Layer 4 of a small transformer language model trained on English Wikipedia (10 layers, counted from 0, width 128). Numbers have three digits each and are written without spaces.
Take only the direct path to the model's output, skipping the later layers: a vector added to the residual stream pushes a token's score in proportion to its dot product with that token's output vector.

Output vectors of the tokens that the questions are about. A number n stands for (n - 500) times 0.0023.
"an": 285294641517491504313593653625414584576592756552339545464460403638302651510406631594524633358392486570661381355585626608542345620346572507750428493531714375531345704518632448470461596424532703652415508548460410467463669474387467465490370331568382492227467486564421587571431621399410630556395313450367616326368402469704597528556578536528496629466693535302541677489545463372523535585436
" -": 309417444378564524569377643470616446518467617396593601528526485565597561529370494503478565511458433353343503518576562249628540555449479483447648518487564579516410518401557454372574588371652511515437509546553367458334497637570454562645527401471515737599472600395459430365587476497552480662464366503502369421379477452509551452519526566500412457625495671423524691596411492355485503560601
"s": 409361619474667596558512561348433465504553398448500420586557266542583513408572365639618630642394591220282455356464706558293414517500694418236595488561373296658482645253716574657473750373561664404398413691636397386702537611390459474691412374666347247449518614326118575670532473500522464509515409306196670345339607500621629356339625602294308283224369648523491638611631479722525451229348
" arms": 627402740721395348406635412756444584464419504889428666461490626572338389466290471520452496321620460524640629496261487594403500608538459899579562406566639580613339317618219447342432615539384352303584539549606755377408414504435726467392652479361673663282657279521377560667534754535256682424812492724411399823375591709447532492571623414449447523504399533507446412576500488512712764602496
"rig": 544436521563502358564569447613473534467307757692540801535459515368651433542581405474685167423782591427693598640321470504585459393458511764296489661602611601340450433448277351396423578397307571443556393131516349427252408278564428245481565545578396458423484397488353671551332463602560642378661688661482629635477449470427471515458527368666365542571478557443402363376591507405450434631659
"'": 528585583563589474589311544386590419622558311650500431462487296649503503503591412571414553648537705667362357360552581614622547576385364728538397481403472414415425631496617564385428500342512511640471630460552630400672585471468302618648435416595419346373461534610659590352637419462497409511421557333291380479473372689396481419382554658497454245493458527506623615606574413752472490582491
" UTC": 526359327516629578319500521743504868540317407438612724431395717496438541451387548508579352530569242572538509665447412476496422490710451339535566602653578795357513415736338306476662504839581430462575500375415522377592360584587710471433525483321760626532422521675556568504202634587360543653677359379632459666288535450544556600554627277436609421492536367233525159708196556504398568458525
"DST": 652586485674577304246628306616268689541407693751676552153387517412264383456469402318729244297840569608441511622324349525615458525495388718500627713548814786381260170663534095408445660545645371141683834333548708523427264431646663263403609361421512524323607247528545340577330861628351712506680580678430195681763398252460222592817524389400715347261704479337500349484140485468586856226622
"friend": 403348731462607328458397534645173564430490699592552846434423367368310288326382450401619254704462406603749662611318603205173403332407365739606616790762301491382282476531217376370560700485264459432531827275288547249326336272510500412427936592366404582339423598800430359670390522409381546442533714631495460764441469392589299456862561518564628322447699563552664496226456378324610719555534
"am": 378497506364437465426425629513448667620436671591527429480403625594198512586604363527560432584636523660577516491457671527526472648360456451434317652622687520484590685678563310458474594530450671598503408294397520385543603637348458354390442563519397391503559699519479424529489359327526798585398437415521505455292436459591524402560542583495722617450463594447394555494525515478470371522494
" Fame": 745469468608515458441555309867411639541261417675707664286411444260338302539301593551536379598664350454578569536509610365327292567606627604626345550462590566269364435665289414455364696540279331379825702801394623271362518363695781361510481680280589335375405409652536527510448564411324917598639870411469488549529517457388340883572491347647585432373416277304141236174400491519711519495800
"atic": 276500648671306284130521513723599531496442660435504491301405476395400388575420704374503476704500497512389401780536054738476220476443405427747594660630591492548027589564294537285473714486552350505505643514621448447391406551464483566348730526402709660420345400406368387639311710505518572542563500532371553637704549308416596504587539488146578493225547444457487297558361387387402620385470
" Service": 468411460458532601537613302712334372454516414518444739481479609359296635644385601553531460494520510465481519468339479437489464524466341668468539583712417671570556470557455503575453531411576563640665754308512487458465560435481720405418593485589447609518319256703395649538503620443385522461558630440359569522494622466318477613543533446512554435533719512443548551379451547485592382565604
" respectively": 559418405624768438467259439607401378666220458470345594391445422521435457444542415454468154611630566713385405562456360278403199538526534622446487820500591880347544368605372611517562741655326459319699434551500472580424317403537483614435421703347457510276550557531456496424338562618478464561831504441832518709391638343542475666914660496390587303689551374531263611416517692396373580677557
"via": 616540577403533514335647521268408658480465657729644683589432467648602736410310632376561245526708304680442707456325470516691357547663365616605500524725643602599240329509343482504435526830310460451668555441430459552578348391424597530555344886345472576169491560487471561763272584420396491583638356690460455391568440594290124556346569648569522483534653623333403721422338353283400605726545
" Phylum": 636529417648423454485639396606281417431320535654605812414336601255184290604304678355756355373701133614623768573151323735601203492709495473578669412330570571338242237902462198461595580733548500446539829095339539554425233324522574354288668742459676552435630349766461396580261704500400559293651773607606529806516712292389540526433658237466663529562283634463485555537277639578378675468441
"ric": 559788627474611356528432519580327444375527699530349504527476474381638239575645466471578350508703521264785431528632455528597367354462364508391294697422527575695356427437429373429679615535531414504567461221592440650424563317383567526459402645679508446547636485458387733703534483702506461613542597616254551675388542601500275448683467335448367571415496675490522372374515299284535515508673
"ied": 342323563657497463631604261564543525712410484350589451417455487718517525714553653379664304410337598668713716472511521378422434670475359592567479354242517550315500480676156220480227573561500504331620711482442586453512590482575381370713674575598688280374417303496528516689303616700433783486514546396294463530270582244388548487542721398432271450243545758317587485500345464379697709658606

Output weights of attention head 1. The head adds the sum of these rows, row i times number i of z. A number n stands for (n - 500) times 0.0005.
o0: 296397346415450533441383604423431682587787606564470444520721529382580428403257475504610602483419522476431657364761485406640496577599421507659571519565562718380430351443503595340694547432276527520597493410670486644443610638404518564342557594617468500471291631444471395434451194306490469662521355800447784437336333441486589447625373680598536314478401679732395534384657338409482541529385
o1: 493348714440530504551309354555433356645597552524652322740566538578547690576445387510536262364539330341503594420597511552406500429503298611591393456683295511308481507327507524534426481622507492544486435656405520387437422412464400268355444272379552576464355528383605492428365743412503551454729333455427595445334349461483337845670587611408418653320517642428386686503636271560496369583477
o2: 472513473437398510518452620648267578430399552773610468577562605379526344543581407542474416575385492324497510346456493380483484454418470651443447503428666625265350558510554645719491427514395718560632371586645481584444476367616461441193370514697438568638373673411450686489461368599386657664441637606431356599537630324461347458346396460574428390721591469461611648357464463523466472480529
o3: 401493638481194608402387481385559544544317470457584394616521439552448286452596688352462404445393233408493218427390367285507637569458439423562379424519351339602509669557481609702491418607516372412490420575718281285457436749591880473468504383529678378490462450545697368467559322439682618462456468525394613494481504448490406450470545493332414541507449332473563663491362351435545493500485
o4: 347675414223398405344311693466673570469563485606942500428232431300485396616346373627396428453688388541441367425239545539433614459478561557345500472259591525536649404448449444642439339666271454474600354603500701496745500519575330527471476483342561453465298549629619758537433460538596451514637577634464548557361585480365428142295460480575659449547420560462608516281367649756265672504614
o5: 508464357531535511556485627430513660464441560472268571384568385444232446282609419444752404586197447692740568430431534537711496786514565672611371513558503559401677522579469447359490444725483649590370456393614596725657706515634422393558573570594615526342382578512261355218259288558507494618604676490541417487554567356482475594486597585577549368649641493496241489400500507766404474389317
o6: 518661434426457605525607806411550504716403643527651742526500547572693565452420407576504363532851339556310375769458396473524684442516534628559676372516711636226434380457578576537425627633578713446595535506542455483467432534395700638570561397603510531424312403473582533529587400473471457475537442525688631482572634615579493496493701472398430462615487669473600390431318479527621641524440
o7: 419637699346274316497673487405500715493555450387416404686409466425624564387457539438454530510341389480536443474252407508521560558484678236519524403532469493656512524443513533533461519404532478652642614494629359602486621520889656413570507551657544434589329483670642328588380440379403511623593686454458731648509300483418277673520432593500515387208532521513306373398580373354483588560597
o8: 692636516489597715579408606389381410400414575496555533685738530511702404525481641300693743554383662434522405772609528522441616467359394689317541182363521516425380437412569697644460487307456554349443352549491344474399608630213268598589771653714349614450471451500462446529517556752314646742553532455472350430606597640522538643425507251415181542665446374455463436325466461400562389534525
o9: 420436677569577519493598419623397858555762482589605754560474435486448565473440613655337578445293368444688464355472557471574617616370328532503584536428358418410353444674383433555481603553573559639757741647602421518339538260586432357571358762692417444758690489678406582547331306601295580443686642480447511675627550323475578674511552441570562449437627485511539587729633445478537613597611
o10: 478472302319545475669640798572523824710486590656434455520294507486500777473476507610496674711587491401418504619605481444409490319715486434612484567352674588421487390578564349688350422276473504277249565454468493624496716546627396692530747462427391598424563448650663351469558437443534434404444590665518460596415434749483458400413578302514602543715550511583396533575521363571464452416379
o11: 561582581565216382585229490346424282453544744521664310568504271493545667609401525454313397630485776462281425402459622467526568608490371525306729293592599570621463425440455728574554623428420375647345589503553521556239454529597326461476611457742346574529436507697525582477691470496452482682457370705312530503584605434338447300643483511644497690537394377447578534371496342485584703317512
o12: 407437594380628523325470512324686432484565388251477670524734528512390427568457531599296702413403477607665431524470483457438481439470525453327455565428558473590491224464455429510489549520506383464592490456664572472530654459395590412571228514555355262555411653309541514308517403408494341518572624622378546383515364481540647573572473471512534574431665694562483540471299532276397694519692
o13: 194517622458500489391525481400616485037661544598546574451439353732596424430396470567380399620658637447480425467536649457504466427383306456516571506653487608335551667223520507362503466645556660682569419567461667440504395479429584527596587455452688348385535321554490526586531338651668241583388475431561636461490412574711483496497392493583611406468552454325791339491425521389538579439421
o14: 256456530276469545356569531162534520645613453384473439321704449407443392460735220690500681458300594436596577500592617504561449500658474548433431576546652584582339285334612561464356516317380564358349345479617616482579578582405380427486335404368423458459465766269611416492642387153472428669496567615500450393599269481565500473610362538529800440447398687558424469432518474209432627522459
o15: 472444373173508586627452377301524663630628452310449315412500180526339652087426541518397712647492472588464195512605528328446433423558579372362422520291652631633468579587532614582450654528515455517265578440628612537573580561520221526393383475369568356303450578593398545307334373292562539539403379680492441433672390190386586488571420577511643577715532551552377464371432372680400476496479
o16: 734516624567575609564356336473608534389508708250488584409712391534576484492726542599460404407464590481825457139695512322516481391418356733300475595619428487574427492406597347615448733773658373726712448580668694397479277354302620271478338466492356456568562678390512538547769434849428507489597425504271635583562518628664504373539571308591472512500653658300517492421340324571432590554608
o17: 468497448173413727417272326540484518455500553550380457447298588559480476621420729536473356442382326424385588360513702214357463511591514544412524491710459662520478440461555583688470684691500419550524682342623451427536435346567674517433431559434527738458660413648432408496562593520379546423460493672464429527513346319480349229422376709401525517521513380547285507425158479376476418537455
o18: 618396647486581322435451604405636640376252620433410447588523554465336515399394349475577720750592746409542446461393301615619471426576644325663490584449573547364523508485676482602663373767448422916561415584406411620627630362671358471415527441406572336408530482714417555402361584789660531564407504586402688669369525544690614481529531559697432445485356620450555523610500459657239504349397
o19: 356557562522488461283333411493528323254391384418528485492512492526408489562269344600195365504652426636603432421380488258277628741109466545423435521536395669690705354516369548550483383524544583569630566550466645626618476638488541685529540645715329575391425312568500744475249452687540406446704605423357690389426571379407364572421285512444620477363721618470450576482352656708213575587588
o20: 353461292468565559539529641488492762439497497563550512477519458676529436569414405358373536373466415456280536418395478431509590744486615645541462590286556352633390528347491689223470336542491500373533416520514468399574513769384682521531552411674539419581460413442448477651586296427520435491578423403649494591492631565633392386500436441571410620450512749393599443466600500620466506536567
o21: 500289337617564665573444391659564471254445372585486725518722487374681319673556386480459415497428524648606606739427504492370372568560619603388300515364579518672389701472395513580730621472564457477607644379590605497514500389421520394506401627377513524585434523373353218543665475393519401672533592350423535544494422357383437441483439418571365443655557448536446389313424647389415590507504
o22: 542290504577473534500439483564450536589594313363477486553515445447553364544590546443512536528770487638472434611570616646534453555472431322345612691455564714560273683243371539377542581229704901421397338565566643296418407504704525591352360448337569432272541572439577265524574469247563534651398399608634492565527432346704750650449507489472579489712500732417683611584383436415739641529557
o23: 446427511388543470447330565486612727321326424660251345422342430397539403524670439665567380504364379504664390460574418638538456658402676449546417348423618380275445419608461583488588593792397616567300496452446679662559442478576420467389633540436482291319638351904552544560530512567468572503610767561257523734603564481568595631595599636468657534443293691410259650340438304567496565302516
o24: 806347675604405496419665541416642667524321412294486507553425404609493583682584651554438385204690392540321514474385344340412571618363503439586411608533396496529551450662340621578506443391520292593620606404469503487540388521528564507629485489734408528447320615581576228534443543558523488413463409399453629367608580216533439798561431581340481448394471354665552299686370479618619632483477
o25: 456474536599434644468650488513527528559493414650470618464493397403456834454309402510522669559577563248406452616282304482393272497553500590506459558333539507701578736691370763701503443497587606471555473569500401573593497435617394590396472496532384543633665423664477549542583510464534608570468455569422500546563560510643365316300568560652585437611633658404546398309594596572328537548564
o26: 433681519514520515500363688409702577376305658401403595508410578460471188637551566678411382390454423341529411297521278538435478436329686426644413594496517310609382368363596555605569348579349370652975343462319496540580366259585471581433433634431463365511454445759586411561497614736478408423482464572395414414708474466569463453463411569395156633458429461610626399617422718625275593478393
o27: 458629408272753490497552279598537543787479533322344412430413507381519500298615445399621372478449366704429543692503440470658695346586340530661446449497589410351416424556599477663568566546577391171597500438402366630486613675524635546418436399504377524360484625758547493438518507477372690456384454509612382588547648476464441391454561483357560358669519455510315252392380397378493524454526
o28: 547247466535461397530345362576619388571561402482611333545716588514335507660453565431420613250443432461493625468489724471367412440440692632393341400422334275602586535438648420492365455296208359588515287452500249670405653649335409639625409524528530458485458522475626778661707523474660591601405409558678431598552414375471441663460369333378323515393260565460689659336618750567530620610500
o29: 575549693468476372466318275456618459572558537381563408391315282307354325284559669415372400808272477511577226430464388586554545516439466275602703368647510643500518633476554647521570488648489422479394442465551363522327572553781686384596299287463436531666294451585538414352514484428380600588399476639484276460721548303316653409519609570445459466566690163481553417521342461332427441267392
o30: 419555457673369439598419464305580648436274593631656606237350549453412327500634558527326335490597406561456622470420522472536434658410448389577513390510734481506367445573620575530624519563500515635521662480496520609116722945395490611362705614705577482607526742394500629466519426409335563579424656548493628488383691525589580493493523453503285486442477351431637591519430482493657595315500
o31: 394553276873469641431787467591394574496714701390556549516489500507566174477373528433642493411647588437410428301572393512626479515541425429514800471634441617543537500451637714320643623595507488516709500570630431662488416576667653586490408477559550433574547500391518418613648413410538436406293401368748612440560437629528582394293362699482594500444445582493516267487686695485309380708508

Each question shows a token from some text and the vector z that the head gathered there. A number n stands for (n - 500) times 0.0074.

" term": 496486542521446518514511441569412461540569460542545542381646509615561483558547393518415473525503
Pushed up most: " Service"

"ngel": 365293430413544421495261506398562487427559404652539588514345387457597489391439438622508495597470
Pushed up most: " Phylum"

"ate": 471494508476441628368697392680541518445516566411574623499442455491453656484531464488488516508291
Pushed up most: "friend"

" Hal": 476450519458560483574440567473529557509558495548529512490575480533577464417537465472512463532490
Which two tokens does it push up most, strongest first? " -", "'"

"Qu": 453567433366543450530437596428506564633588591533490458432579506548529479363549565381610389460377
Which two tokens does it push up most, strongest first? "s", "'"

"ki": 449465525487506476538493499500446502473498447512492539436524524527533521550532503586427528518478
Pushed up most: "DST"

" signed": 587532472438349503320461422607571518470481569580509559552408393404465530399499418551461598525414
Which three tokens does it push up most, strongest first? "an", "friend", "am"

",": 466514507526541473471608444547513466564464535444507504393453556533534547549491411580509473554409
Which three tokens does it push up most, strongest first? " Fame", "ied", "DST"

" for": 500452540334536442523387565450539584512662574524563533531574464504571498429530518398441389527465
Pushed down most: " Fame"

"y": 473494544437522498539469613492518535509571465422534485581527484528524490343503499490522430535454
Pushed down most: "atic"

" becoming": 516390504546351642463649364466279408533575467455455508505673398614585400616440562546399631482664
Which two tokens does it push up most, strongest first? "atic", " UTC"

"ve": 508497533410524637462482323500548446516534558634492481600558495506493518486565470466440402469489
Pushed up most: "am"

" 4": 483487518455531560526454466498506516521533499612552507544600461531565515438517440455494464548500
Which three tokens does it push up most, strongest first? " respectively", "am", "'"

"s": 436462524505482523538508472532429491468508418507519554442577518559507529567562489578425509533500
Pushed down most: "s"

" post": 493511610545467546419571547590492511364429442581526649309348473472650643427419280640556564550365
Pushed up most: " Fame"

" he": 598643453454463419455513475536613595461488484602402562492501420502499559429496455500479499463440
Pushed up most: "friend"

".": 570573460394484453437499491563567519552492572561508533523483412499527557400542420531489495504392
Which three tokens does it push up most, strongest first? "friend", "an", "am"

" 1977": 513465508465443531525497443533420512573588520571541527411679528621559458513576447479415494523506
Pushed up most: " Service"

"po": 360369464427513352452322505405510537367471353578443683429334409494555518465401480646580552550522
Which three tokens does it push up most, strongest first? " Phylum", "DST", " UTC"

" 1988": 512458476630397712470464112488459386467541440614380535666630459512571565566585497507341547605593
Which two tokens does it push up most, strongest first? " UTC", " Phylum"

" the": 537483629415420541403584485582577611442513494654383560489521352504569557484548381416454502477424
Pushed up most: "friend"

"ese": 389452570476514406530474583519509493431505429354547525598450550461479539481615694499478398561442
Pushed up most: " Phylum"

" was": 514394508537364642468642364468281402537573464451457505503677398610574401614446563541405615472671
Which two tokens does it push up most, strongest first? "atic", " UTC"

" a": 660579415437408503359441439579617532604522627639503527586438375443485504393516426495483565563384
Pushed up most: "an"

" five": 570547521418456567489508452462497551541514593640534558469620460534511542498544446489493480518433
Pushed down most: " Phylum"

"us": 499487479438443525510516491484456483510570530470488502514622497512545497528498519452496416493499
Pushed down most: " Fame"

"ch": 465390573427511486568441646472545563553575517453563478512566466567596440365594510499557456537459
Which three tokens does it push up most, strongest first? "ric", "rig", " -"

" with": 667574427454420500364464433609596530599547628631505540583462366431473531403497430519476582573390
Pushed up most: "an"

"  ": 487510547470553554555427502472510520505520507573539552511569449530574488440493473437530448499476
Pushed up most: " respectively"

" 13": 430478537411570613529387392507573511497518494664521559553617427541597514368547404466465458566441
Which three tokens does it push up most, strongest first? " respectively", "am", " Phylum"

" in": 510561554402470451477551542509483587517473566623572542463576458574533561460594473512541445511386
Pushed down most: " UTC"

" an": 532437500478393565483595421485362468549591504473472488486649432597590418552463524489453548507577
Pushed up most: "atic"

" team": 602500459428393527330498480585572549533494597585481542564433381456474543413506429514517562582404
Pushed up most: "an"

" September": 549574501452488569441554473439444536587455555616511502463611398575586517456448503529541598507521
Which two tokens does it push up most, strongest first? " respectively", "am"

" his": 512459479625399708471461120489456388467541441611384537659630463514568565568587499509344544601595
Pushed down most: "ric"

" |": 495609515449494692440477311501472502541498603721568565552563435526563541475489440444462507524479
Which three tokens does it push up most, strongest first? "am", " respectively", "an"

" Navy": 263543515446459498418598518588500509401345347398468511486480467497479688523541417595552459562340
Which three tokens does it push up most, strongest first? " Phylum", " Fame", "ied"

" 2013": 487627488424504700426489273483484512557528661781543518584545448505564557457520406419442518531472
Pushed down most: " arms"

" received": 508455473627390708478459103484447386463546434610378532664637462517568571576595503519334553597605
Which two tokens does it push up most, strongest first? " UTC", " Phylum"

"\n": 631558509347426384412497537428565574614543698527411459370563533627534428324560368415537431551387
Which two tokens does it push up most, strongest first? " -", "s"